Layer 4 of a small transformer language model trained on English Wikipedia (12 layers, counted from 0, width 128).
A neuron's activation on a vector x is SiLU(gate . x) times (in . x), where the dot is the dot product.

Input weights of the MLP neurons that the questions are about. A number n stands for n times 0.00095.
n9 gate: 141 -3 -28 -62 117 73 41 -57 98 0 -20 -62 118 -41 69 -10 -72 137 74 -20 -36 103 168 87 67 10 -121 -115 0 74 74 33 -139 -47 -189 -10 -59 -126 218 113 91 -93 -23 40 -20 246 -33 -98 -96 174 59 -214 7 89 62 -65 -126 -64 -76 -3 72 21 31 -47 152 33 45 -231 -217 113 242 22 -27 173 155 75 87 126 -82 148 -183 -65 40 -39 -27 20 184 242 -214 206 221 107 242 98 -22 127 -102 -168 -174 67 -7 3 -147 -75 -136 -114 -30 116 66 -3 33 70 -98 76 -77 16 85 19 7 -89 104 -166 140 92 129 -107 -78 25
n47 gate: -156 -36 -73 -52 -194 73 33 -78 -39 102 108 -183 232 64 -42 -144 -100 -18 -19 199 275 47 -104 -55 0 -98 -156 80 52 -65 -163 -42 56 18 84 78 59 -43 -115 -88 294 -163 11 82 50 61 -14 -104 -112 97 49 58 -85 -116 3 13 88 -47 115 134 52 7 157 -156 98 171 -99 49 -7 -32 229 61 39 0 -27 72 11 102 206 -101 -62 68 -56 87 -151 -74 84 107 -108 160 -42 178 50 68 -303 191 -290 104 109 99 34 73 -25 250 59 -79 0 -116 -87 -111 94 -25 169 -80 -28 -73 -145 -48 35 59 -7 -24 -135 -374 -147 -92 -62 104
n50 gate: 259 -23 -44 -99 -80 82 -127 29 -62 -242 39 -131 -176 -187 218 25 -163 -94 93 22 63 44 65 -263 63 137 78 -21 28 -27 136 4 -223 155 -40 -156 135 -189 -236 119 73 150 14 -105 73 -266 57 -60 25 -14 -117 -60 58 169 -84 0 40 132 189 320 96 -33 82 36 154 100 -21 -47 61 36 -259 -142 50 -59 -319 107 113 -111 -11 72 195 280 11 132 32 -61 164 33 -57 -24 18 -186 -55 29 -104 -14 -39 68 83 -11 35 -55 36 11 -4 -39 91 119 172 -4 50 -75 -106 -172 -51 -64 81 -112 -43 -93 -77 -80 -184 -143 -115 44 -32 79
n130 gate: 217 47 -115 -212 -8 90 60 -55 48 111 -58 104 -136 -92 242 81 -4 59 -113 -28 -200 259 90 104 42 24 -167 109 253 161 191 185 -12 -229 39 123 -179 53 -90 103 -12 -194 75 -476 128 24 90 170 -169 64 148 -115 -32 -137 88 249 -43 -79 -121 115 -58 -105 -155 238 47 98 0 -137 -209 -75 -179 91 -87 -12 50 24 91 35 -73 133 -341 -81 31 23 -51 12 -23 215 172 -95 -87 -29 -40 28 -128 -194 -74 -23 -4 32 -19 175 -40 8 180 170 -187 185 -63 -185 -82 -86 23 -39 -75 74 -50 -65 16 -125 227 95 -8 66 -165 -16 12 98
n164 gate: 166 -181 36 -79 11 -230 -17 -7 -181 -119 -83 -10 -238 -46 66 -48 176 -218 61 -120 17 4 -13 0 -46 -86 48 -17 31 85 14 193 -115 137 -87 95 -97 83 31 0 61 -14 70 -197 -46 -163 63 -72 -112 53 128 72 -18 175 68 -29 94 20 167 239 7 -284 0 -183 -90 -136 -125 35 42 262 66 -37 -63 100 68 -61 -208 -3 -97 66 -83 122 115 135 53 154 104 -159 90 -30 -32 68 53 -160 -47 193 -90 80 127 18 99 30 -286 83 -66 38 25 0 -21 86 -164 -419 34 -49 63 17 -58 -51 24 -62 25 -47 -131 -156 -31 25 210 198
n300 gate: 142 23 77 -41 92 81 0 -209 -7 42 171 -35 90 -118 171 -21 -153 -251 85 -324 -69 -98 34 41 -68 -112 -87 133 59 -108 55 -18 -35 -64 -56 163 240 58 -263 -166 -201 -194 14 -165 -104 218 -56 -3 -186 205 -143 -28 -4 95 93 177 39 -146 35 55 188 80 -11 67 140 60 65 151 -223 56 188 31 -78 -187 -7 32 -160 95 116 24 52 25 -154 56 -35 -113 45 -103 -87 68 195 -195 132 -57 24 28 133 168 -60 57 59 -113 139 -28 -49 -59 -196 -98 -32 -83 -11 39 -28 14 202 -42 -79 -14 80 -52 -25 -37 55 140 67 -21 -45 250
n9 in: -118 174 -122 -99 63 -22 9 35 112 3 165 124 54 -6 12 3 105 73 -32 67 22 -62 33 120 -11 -120 -53 87 72 -23 21 -63 0 6 154 79 78 6 -138 -104 -42 -113 151 -195 -54 -19 -94 -124 6 126 62 111 -35 13 21 202 -47 82 -134 -102 -109 -3 -46 92 -128 -366 -58 -69 -167 41 112 39 -60 80 40 -16 105 -204 133 -247 -93 -148 -59 103 47 63 -22 143 -19 -73 0 169 -29 26 106 -117 -103 12 114 -95 123 244 -22 -96 16 34 3 25 75 -51 160 -126 -93 -41 133 -128 46 -80 236 90 92 164 3 166 -91 0 108 -48
n47 in: -56 90 117 131 -135 173 -38 249 -299 44 -166 -128 -65 -3 27 -10 66 57 -71 3 118 -21 -51 190 -38 10 17 -53 -113 -93 -153 40 -17 -151 54 37 36 38 -93 67 82 120 -221 107 82 -115 -200 16 30 -26 -122 82 -24 -23 -173 69 -23 -277 136 33 7 3 52 88 -7 -60 256 -57 215 -10 10 -165 -91 55 -300 -127 -78 114 135 23 53 -113 30 -30 -111 161 33 -105 126 -55 -78 -6 274 -106 -103 -111 -7 -23 57 169 128 -35 95 33 -7 7 139 -20 33 7 -7 -17 -95 53 114 -140 -20 -147 116 -160 187 197 40 -17 17 85 -168 -35
n50 in: -348 7 93 164 81 18 -243 -121 33 66 -54 139 104 129 -115 -149 -29 58 -17 33 28 105 -115 35 48 150 -209 -32 -72 -24 -56 4 -29 4 171 84 446 112 -109 66 -59 -99 -26 99 148 18 4 -32 -145 38 -187 61 59 33 99 -24 47 -32 -18 110 -155 -210 219 -11 7 -228 -25 62 22 -266 -18 -39 -88 -127 138 -86 -7 102 -97 101 211 -22 -58 25 80 -62 29 15 29 -183 4 -10 22 -200 -38 -4 155 -213 77 -165 36 -21 151 -104 -105 -39 85 -200 -177 256 58 120 -175 0 -219 199 -107 -167 -83 61 -55 -11 118 4 -225 51 -64 -24
n130 in: -44 45 91 -211 91 -131 -49 230 -127 68 -159 22 26 -72 -140 119 48 16 155 111 0 99 -64 223 -102 -129 -114 -64 -45 -33 44 -148 -26 -123 -22 107 -16 103 64 19 -197 -75 26 81 98 49 138 95 160 -95 159 -126 33 -151 257 102 74 -40 -163 -107 32 136 77 -127 176 -154 271 26 -132 -55 -83 174 -10 -82 -110 26 68 80 20 -64 -124 -56 -16 73 171 119 115 -82 -134 44 -49 137 -104 62 -77 223 64 -41 87 152 57 37 -84 51 186 13 16 -64 -96 -191 -22 26 0 -22 -142 -45 -82 182 -73 51 -91 37 -35 -74 -38 -33 -41 31
n164 in: -3 -61 -65 71 251 0 13 -135 93 122 -71 -42 -83 -217 7 -10 52 23 -49 -149 -321 98 -69 -70 12 -95 -94 39 -120 49 48 -89 -82 20 49 142 -23 -20 219 240 -17 -127 171 -58 -200 53 -75 68 43 94 97 -16 -23 -102 16 -101 148 208 222 -112 -10 166 27 -79 78 -75 67 72 -7 36 -16 -35 -378 -47 45 44 -10 -53 -142 108 -42 30 242 -91 -39 -39 -49 116 -59 -54 -79 -94 3 -43 47 40 232 33 135 -76 13 -131 -103 62 0 -223 40 -46 124 -30 -42 -85 -97 23 -135 26 80 138 -224 -182 -40 -79 -113 20 -20 -73 19 -138
n300 in: 53 -143 -69 -261 -26 35 -151 -38 -19 134 91 -196 -119 -280 -94 -71 -109 216 -53 -151 -102 -160 -70 80 -120 160 72 -44 -6 -35 86 95 -168 13 139 -156 50 3 -113 32 10 -101 22 -33 61 199 47 22 -130 130 138 112 26 -82 37 -71 -22 -34 -151 -37 -16 -46 -141 3 -3 -110 9 -104 6 41 -6 -55 44 -162 -37 75 16 -123 -140 72 159 -19 139 16 35 82 38 -116 -50 31 0 -32 -45 39 -146 -83 -113 -72 -220 -147 -53 -177 153 119 -3 56 -48 -25 35 -13 -66 51 -187 -120 150 -69 -71 28 28 -298 -119 -125 121 129 -35 -106 -31 112

Each question shows a token from some text and the vector x that enters the MLP there. A number n stands for n times 0.013.

":": -26 270 52 8 190 12 -37 68 -97 -162 -93 -83 -29 91 -38 16 70 -11 92 -39 -37 -167 36 85 -53 171 -137 -9 12 76 111 36 -97 -7 45 12 -103 130 140 15 79 30 113 60 -48 -124 -88 40 -90 97 127 117 -136 -33 90 105 -63 -46 -80 18 93 180 103 51 51 124 32 -33 -66 -16 -50 -22 -65 29 -40 -65 134 -42 -39 42 -69 -81 6 -4 -113 158 -19 -64 24 17 -32 -56 -33 88 106 71 -12 -31 9 -81 -40 43 -55 -143 40 -143 89 67 -91 38 -69 23 46 104 40 27 46 -38 -122 61 69 55 28 54 -95 -32 23 -59
The neuron with the highest activation: n130

" st": -221 218 -73 32 -189 -26 158 -29 54 -47 10 -18 20 -46 59 181 133 5 -45 122 27 9 -2 30 23 138 189 32 3 -41 16 61 49 -28 -29 -99 -212 -24 41 -71 -106 -43 12 82 -114 65 16 63 56 -69 -11 126 114 41 18 -1 88 -71 -19 32 17 43 33 -25 34 -155 -51 88 -34 -60 -73 -83 45 -9 -55 50 -81 29 -10 -125 244 -52 48 39 -56 -105 99 -12 53 -49 55 -11 -120 -51 206 -33 -23 -108 -132 56 -3 44 -55 28 23 139 -26 33 20 -87 -36 -13 167 -70 -110 -41 189 8 19 -37 36 1 -48 140 -19 -17 -26 16
The most active neuron and its activation: n164, at about 0.44

" D": 83 243 -28 20 -80 -14 118 -12 -16 69 -30 -100 -42 19 31 23 -105 -73 31 35 123 21 -23 263 -72 -32 8 171 -58 -38 -69 -66 44 -33 16 161 5 -100 -77 106 108 152 23 55 -10 -15 19 -8 17 -148 -175 96 73 -141 72 -44 -22 33 -20 -94 -68 -63 6 -36 -13 -2 -34 25 -65 41 -136 24 10 -28 -108 34 27 -43 -58 -46 47 35 57 39 -81 -177 -28 76 6 -44 111 10 -26 20 47 -163 66 -71 96 -90 26 -33 -45 -83 61 -44 93 -106 89 -78 -48 171 -44 -35 42 12 -118 176 9 44 -124 36 2 20 -189 -80 55 -71
The three highest activations, in order: n50, n300, n47

"\n": 24 152 -158 -63 -42 -28 -28 31 10 69 -83 10 49 40 -57 0 -43 51 9 -55 3 46 44 -51 -207 130 -65 9 22 -141 -13 21 6 84 5 18 -40 17 30 11 4 42 52 -14 5 45 -69 72 47 13 9 -51 14 -74 -63 -57 16 31 -66 -4 -76 35 7 -69 -77 18 -91 -35 22 31 63 -80 9 10 -98 -67 -90 12 17 86 40 79 84 -30 65 19 57 20 -94 -9 48 -55 84 -1 -35 -96 -28 36 -73 49 70 214 -2 69 76 39 -25 -72 34 70 -3 -5 6 -7 -19 -14 196 49 2 22 23 -4 54 60 11 12 37 -89
The three highest activations, in order: n9, n50, n130

" meas": -261 136 -42 106 -128 34 -101 92 -45 -21 185 109 136 -77 56 26 63 -2 14 108 25 45 71 5 -35 68 -95 -196 -42 -16 -10 22 54 24 126 215 -19 -48 76 89 95 -19 10 62 -194 15 12 33 62 -57 -58 75 114 138 -2 -43 -36 55 41 -26 -9 -2 -9 143 -206 -188 -113 70 -6 10 119 -87 77 -23 81 8 -113 -125 107 95 17 -79 -22 46 -14 91 -161 -185 -39 -58 14 45 74 -150 121 140 -18 4 -29 30 -12 73 -108 -98 -70 124 107 17 -100 149 65 136 198 55 -35 -44 25 -25 91 180 -14 31 -1 17 -26 78 -78 -94
The three highest activations, in order: n300, n164, n130

"0": 8 212 -55 -53 175 -16 78 39 -195 -53 50 21 126 -74 49 40 78 -18 30 -21 -30 -40 -132 -65 -22 14 -128 -139 16 -55 -33 -14 42 -7 -12 -47 -121 5 182 -65 -89 -6 -45 12 -210 -18 -14 24 57 -13 -112 -103 -17 41 -23 -91 -21 -7 67 -74 2 100 9 -70 -249 -5 75 103 61 -144 29 -96 36 -73 -24 102 -12 -45 52 50 45 88 70 14 41 -30 29 -28 -123 143 -22 130 106 -58 -2 51 -7 -20 -126 19 -70 1 42 20 39 4 18 85 1 34 -11 195 88 23 320 20 -3 46 -88 29 131 -44 -37 58 -15 171 -104 -100
The neuron with the highest activation: n50

"|": -9 346 -155 -29 21 -69 -48 24 -81 68 -54 26 20 -5 -15 -15 -74 -39 -118 4 12 -14 66 84 -71 86 5 3 22 -210 -90 49 22 30 17 39 -59 -97 16 109 -59 36 115 25 -46 -57 3 -66 42 -2 55 46 12 74 47 12 -2 -30 -79 45 -84 -8 28 -156 29 54 -20 -21 -12 33 17 -85 -62 -26 63 -7 -67 42 27 -32 -11 -29 30 -108 -40 -23 13 -47 9 90 -19 -75 30 -97 47 34 -32 85 104 -12 -88 -48 58 -29 -78 -28 -10 -70 0 40 22 -2 6 -89 86 32 140 19 -87 -62 25 -84 9 -5 -12 3 -39 -4
The neuron with the highest activation: n130

" the": 4 449 -108 23 43 -49 -8 51 15 -15 -72 -17 31 -3 -129 -38 -22 -3 -216 1 30 4 24 -49 -11 87 -56 2 20 34 -87 18 -2 6 -4 22 47 78 -9 17 26 -49 -44 29 -10 -10 9 6 -3 118 -34 -9 -33 -66 5 81 15 96 51 22 -53 -32 -18 8 -101 5 -6 58 1 22 20 -31 3 46 -105 -24 -9 5 -57 3 5 -3 18 14 31 -43 35 1 15 57 -15 5 8 -76 156 -68 -29 30 -32 23 8 -46 -26 33 50 -54 -52 -28 -32 81 -33 -13 -48 -17 14 6 74 43 -123 -17 -5 -55 -56 -33 18 80 -54 -12
The neuron with the highest activation: n300

" is": -15 362 24 -9 32 -103 99 -53 5 18 -84 -42 116 -37 -19 17 -52 144 -67 159 -78 -7 45 -36 -64 -48 9 63 11 -28 32 40 -49 65 117 -43 -52 -9 -39 -38 -69 11 14 -4 -108 -12 19 -64 41 -161 82 -4 34 35 -38 -2 39 -46 45 12 -81 16 57 16 -13 -114 39 -11 -26 132 74 -35 -15 -13 143 -10 -65 -49 -27 33 70 32 94 -97 -67 65 26 -73 10 -34 -27 93 119 50 145 -61 57 85 28 -54 133 58 29 27 60 -70 -2 -30 -19 79 -156 -120 118 -7 -6 -93 -41 -33 -56 -43 -30 115 -62 10 85 174 -13 -51
The neuron with the highest activation: n164

" ": 70 -85 53 36 20 -24 -53 62 42 144 -91 -8 20 -25 42 135 -72 -23 25 -103 5 46 -37 229 -8 11 -48 44 -54 -111 -38 8 159 20 12 -106 -26 148 -39 52 -27 11 64 190 -113 50 -111 48 -44 140 116 13 98 74 -20 137 -20 -74 -73 -134 -53 -38 -53 97 -251 -86 49 19 23 54 34 -23 42 22 -35 50 9 84 38 46 58 92 36 9 -84 43 12 -87 -53 -5 -22 135 -42 66 -4 76 -31 60 -93 -89 -108 270 -44 53 37 -241 104 -43 -49 -61 14 -22 53 -23 -54 110 -96 14 35 -5 44 -31 41 -76 -22 2 81 -62
Which two neurons fire most, strongest first? n47, n9

",": -45 192 -21 -21 1 108 144 -14 -175 -8 122 -2 -127 46 27 46 -42 -74 -116 -146 33 -73 -47 -34 -123 -25 -26 93 24 -4 111 -90 43 -103 95 -7 65 -64 58 -127 72 29 57 37 -84 -24 -26 111 128 76 88 72 -29 20 -59 79 66 -189 106 -37 5 -48 56 100 -79 -31 -17 -143 55 -114 85 -2 107 -16 66 62 -23 -61 -40 4 -16 -26 12 -44 94 -69 -58 -66 -26 -31 38 119 92 -49 8 -11 33 19 94 103 25 11 -129 158 -72 33 -91 173 149 3 -70 113 38 -9 49 -11 -12 -14 -83 79 -12 -91 -11 -55 -29 -17 -42 -123
The neuron with the highest activation: n47

" miss": -141 172 -66 134 -116 130 49 -75 -1 22 -37 -14 -22 25 46 -49 -57 -46 -51 170 -71 126 -52 98 11 -94 105 -230 -19 -23 -116 -26 -2 171 90 126 -78 34 78 18 -150 109 15 11 -219 -1 -48 -39 131 -22 56 77 89 60 50 -63 46 -52 -65 144 -11 81 -48 108 -77 88 62 95 -34 -115 -52 -63 -29 45 -1 40 -55 -101 54 25 6 54 55 19 78 -81 -176 -213 51 -57 61 101 -17 -71 3 118 -129 -126 -33 143 8 32 -151 107 -107 112 51 -75 -146 46 59 -92 130 55 -91 65 -140 -28 28 6 186 -7 131 61 -6 8 86 -22
The neuron with the highest activation: n300

" |": -78 208 -81 34 90 -6 -83 65 -92 88 -5 4 -135 -25 36 -87 -68 32 -28 -20 12 -32 -72 35 -141 -141 -9 -38 23 -234 -30 -42 36 -58 30 41 29 -39 35 -74 -61 60 -22 -55 -28 -73 52 21 18 -9 35 58 5 134 -38 60 -76 -53 -50 81 83 30 -4 -72 22 12 70 -94 119 -25 115 121 82 5 36 3 19 -42 -43 -14 -69 -65 -9 90 24 59 -12 -71 14 47 66 -25 -5 14 142 91 19 -92 -13 1 29 -119 -30 95 -16 -33 -9 -2 76 -89 10 28 74 59 96 20 102 0 -73 31 -52 -2 26 -71 -36 -17 33 -140
Which two neurons fire most, strongest first? n50, n164

" their": 16 442 -147 17 -19 56 8 119 7 -120 -27 2 92 -99 -49 -31 1 22 -148 98 -12 -37 -6 -129 -29 -34 -24 -12 -3 4 -13 37 61 5 73 -4 -22 69 -55 133 -35 -4 -37 14 18 17 41 -11 -51 82 -64 -83 -5 26 25 -2 24 84 -48 14 -17 15 -95 15 -68 57 16 78 -7 -71 5 -31 -72 32 20 -3 -20 19 -9 -35 23 64 52 28 -38 -42 -25 -53 21 73 11 34 40 -107 150 -54 22 7 14 15 87 -70 -74 -100 27 89 2 -92 33 13 -81 3 -38 14 39 -9 43 55 -72 28 -28 -64 -19 16 21 -32 -71 -87
The most active neuron and its activation: n300, at about 0.13

" been": 84 302 -7 -55 161 -177 174 -37 44 40 -55 -34 -39 -22 -61 -11 -140 157 -65 214 -78 -112 59 12 -65 0 -17 113 71 3 -32 -23 11 69 82 -5 -95 -49 78 135 -16 17 1 19 -162 59 9 -138 -45 -114 -38 99 -17 106 -5 32 -14 -26 -52 64 -18 50 83 -74 -99 -50 -18 -75 14 -9 -43 -29 -36 -41 21 48 -138 -60 -5 1 29 4 134 -130 -101 27 2 -41 113 7 -33 107 78 -85 34 -130 78 53 -97 -39 74 100 -51 48 11 -130 -40 -16 46 -14 -57 -118 19 -9 -18 -100 23 -55 -109 70 -53 112 -51 -19 -11 -1 -78 -21
The neuron with the highest activation: n164

" named": -23 268 -11 72 194 -45 -7 68 1 50 -59 -69 -14 -16 1 -66 -19 -14 -86 55 59 -161 77 -61 -46 83 -92 -65 84 57 -59 47 98 54 92 -13 -124 -62 -36 85 60 26 -72 20 26 -42 -34 154 -40 -138 23 78 -110 -73 45 34 -147 26 -119 36 -68 75 -121 125 -76 18 -87 -39 5 -75 3 -112 -14 60 13 25 -162 -89 -65 38 8 -20 111 40 -130 23 107 141 17 107 88 -13 72 25 105 -116 -43 -10 60 73 64 24 0 62 -77 34 -117 -81 -56 191 18 -251 -26 33 -26 50 -39 -28 12 39 -174 96 -149 -1 132 -92 136 10
Which two neurons fire most, strongest first? n50, n300

"i": 70 -34 -52 198 -46 -50 -114 -45 -74 186 -27 -103 44 -73 26 -21 12 86 100 209 -71 -171 2 64 42 -129 18 145 44 -5 70 -49 38 145 -189 81 -54 43 89 -73 -107 -13 217 10 75 164 92 203 -210 25 -66 52 -70 -34 11 66 110 57 -66 -93 -24 56 -42 -10 66 -144 -29 41 6 3 -23 -32 48 -103 -22 112 15 40 124 78 19 -42 -78 -65 97 48 105 -65 -100 94 59 20 32 91 64 -114 -68 -137 94 -60 -75 -67 -22 52 -28 -138 126 -47 -4 -261 -179 32 -103 -164 96 11 -140 38 -81 -84 -59 124 105 20 -51 -58 -90 -57
The neuron with the highest activation: n300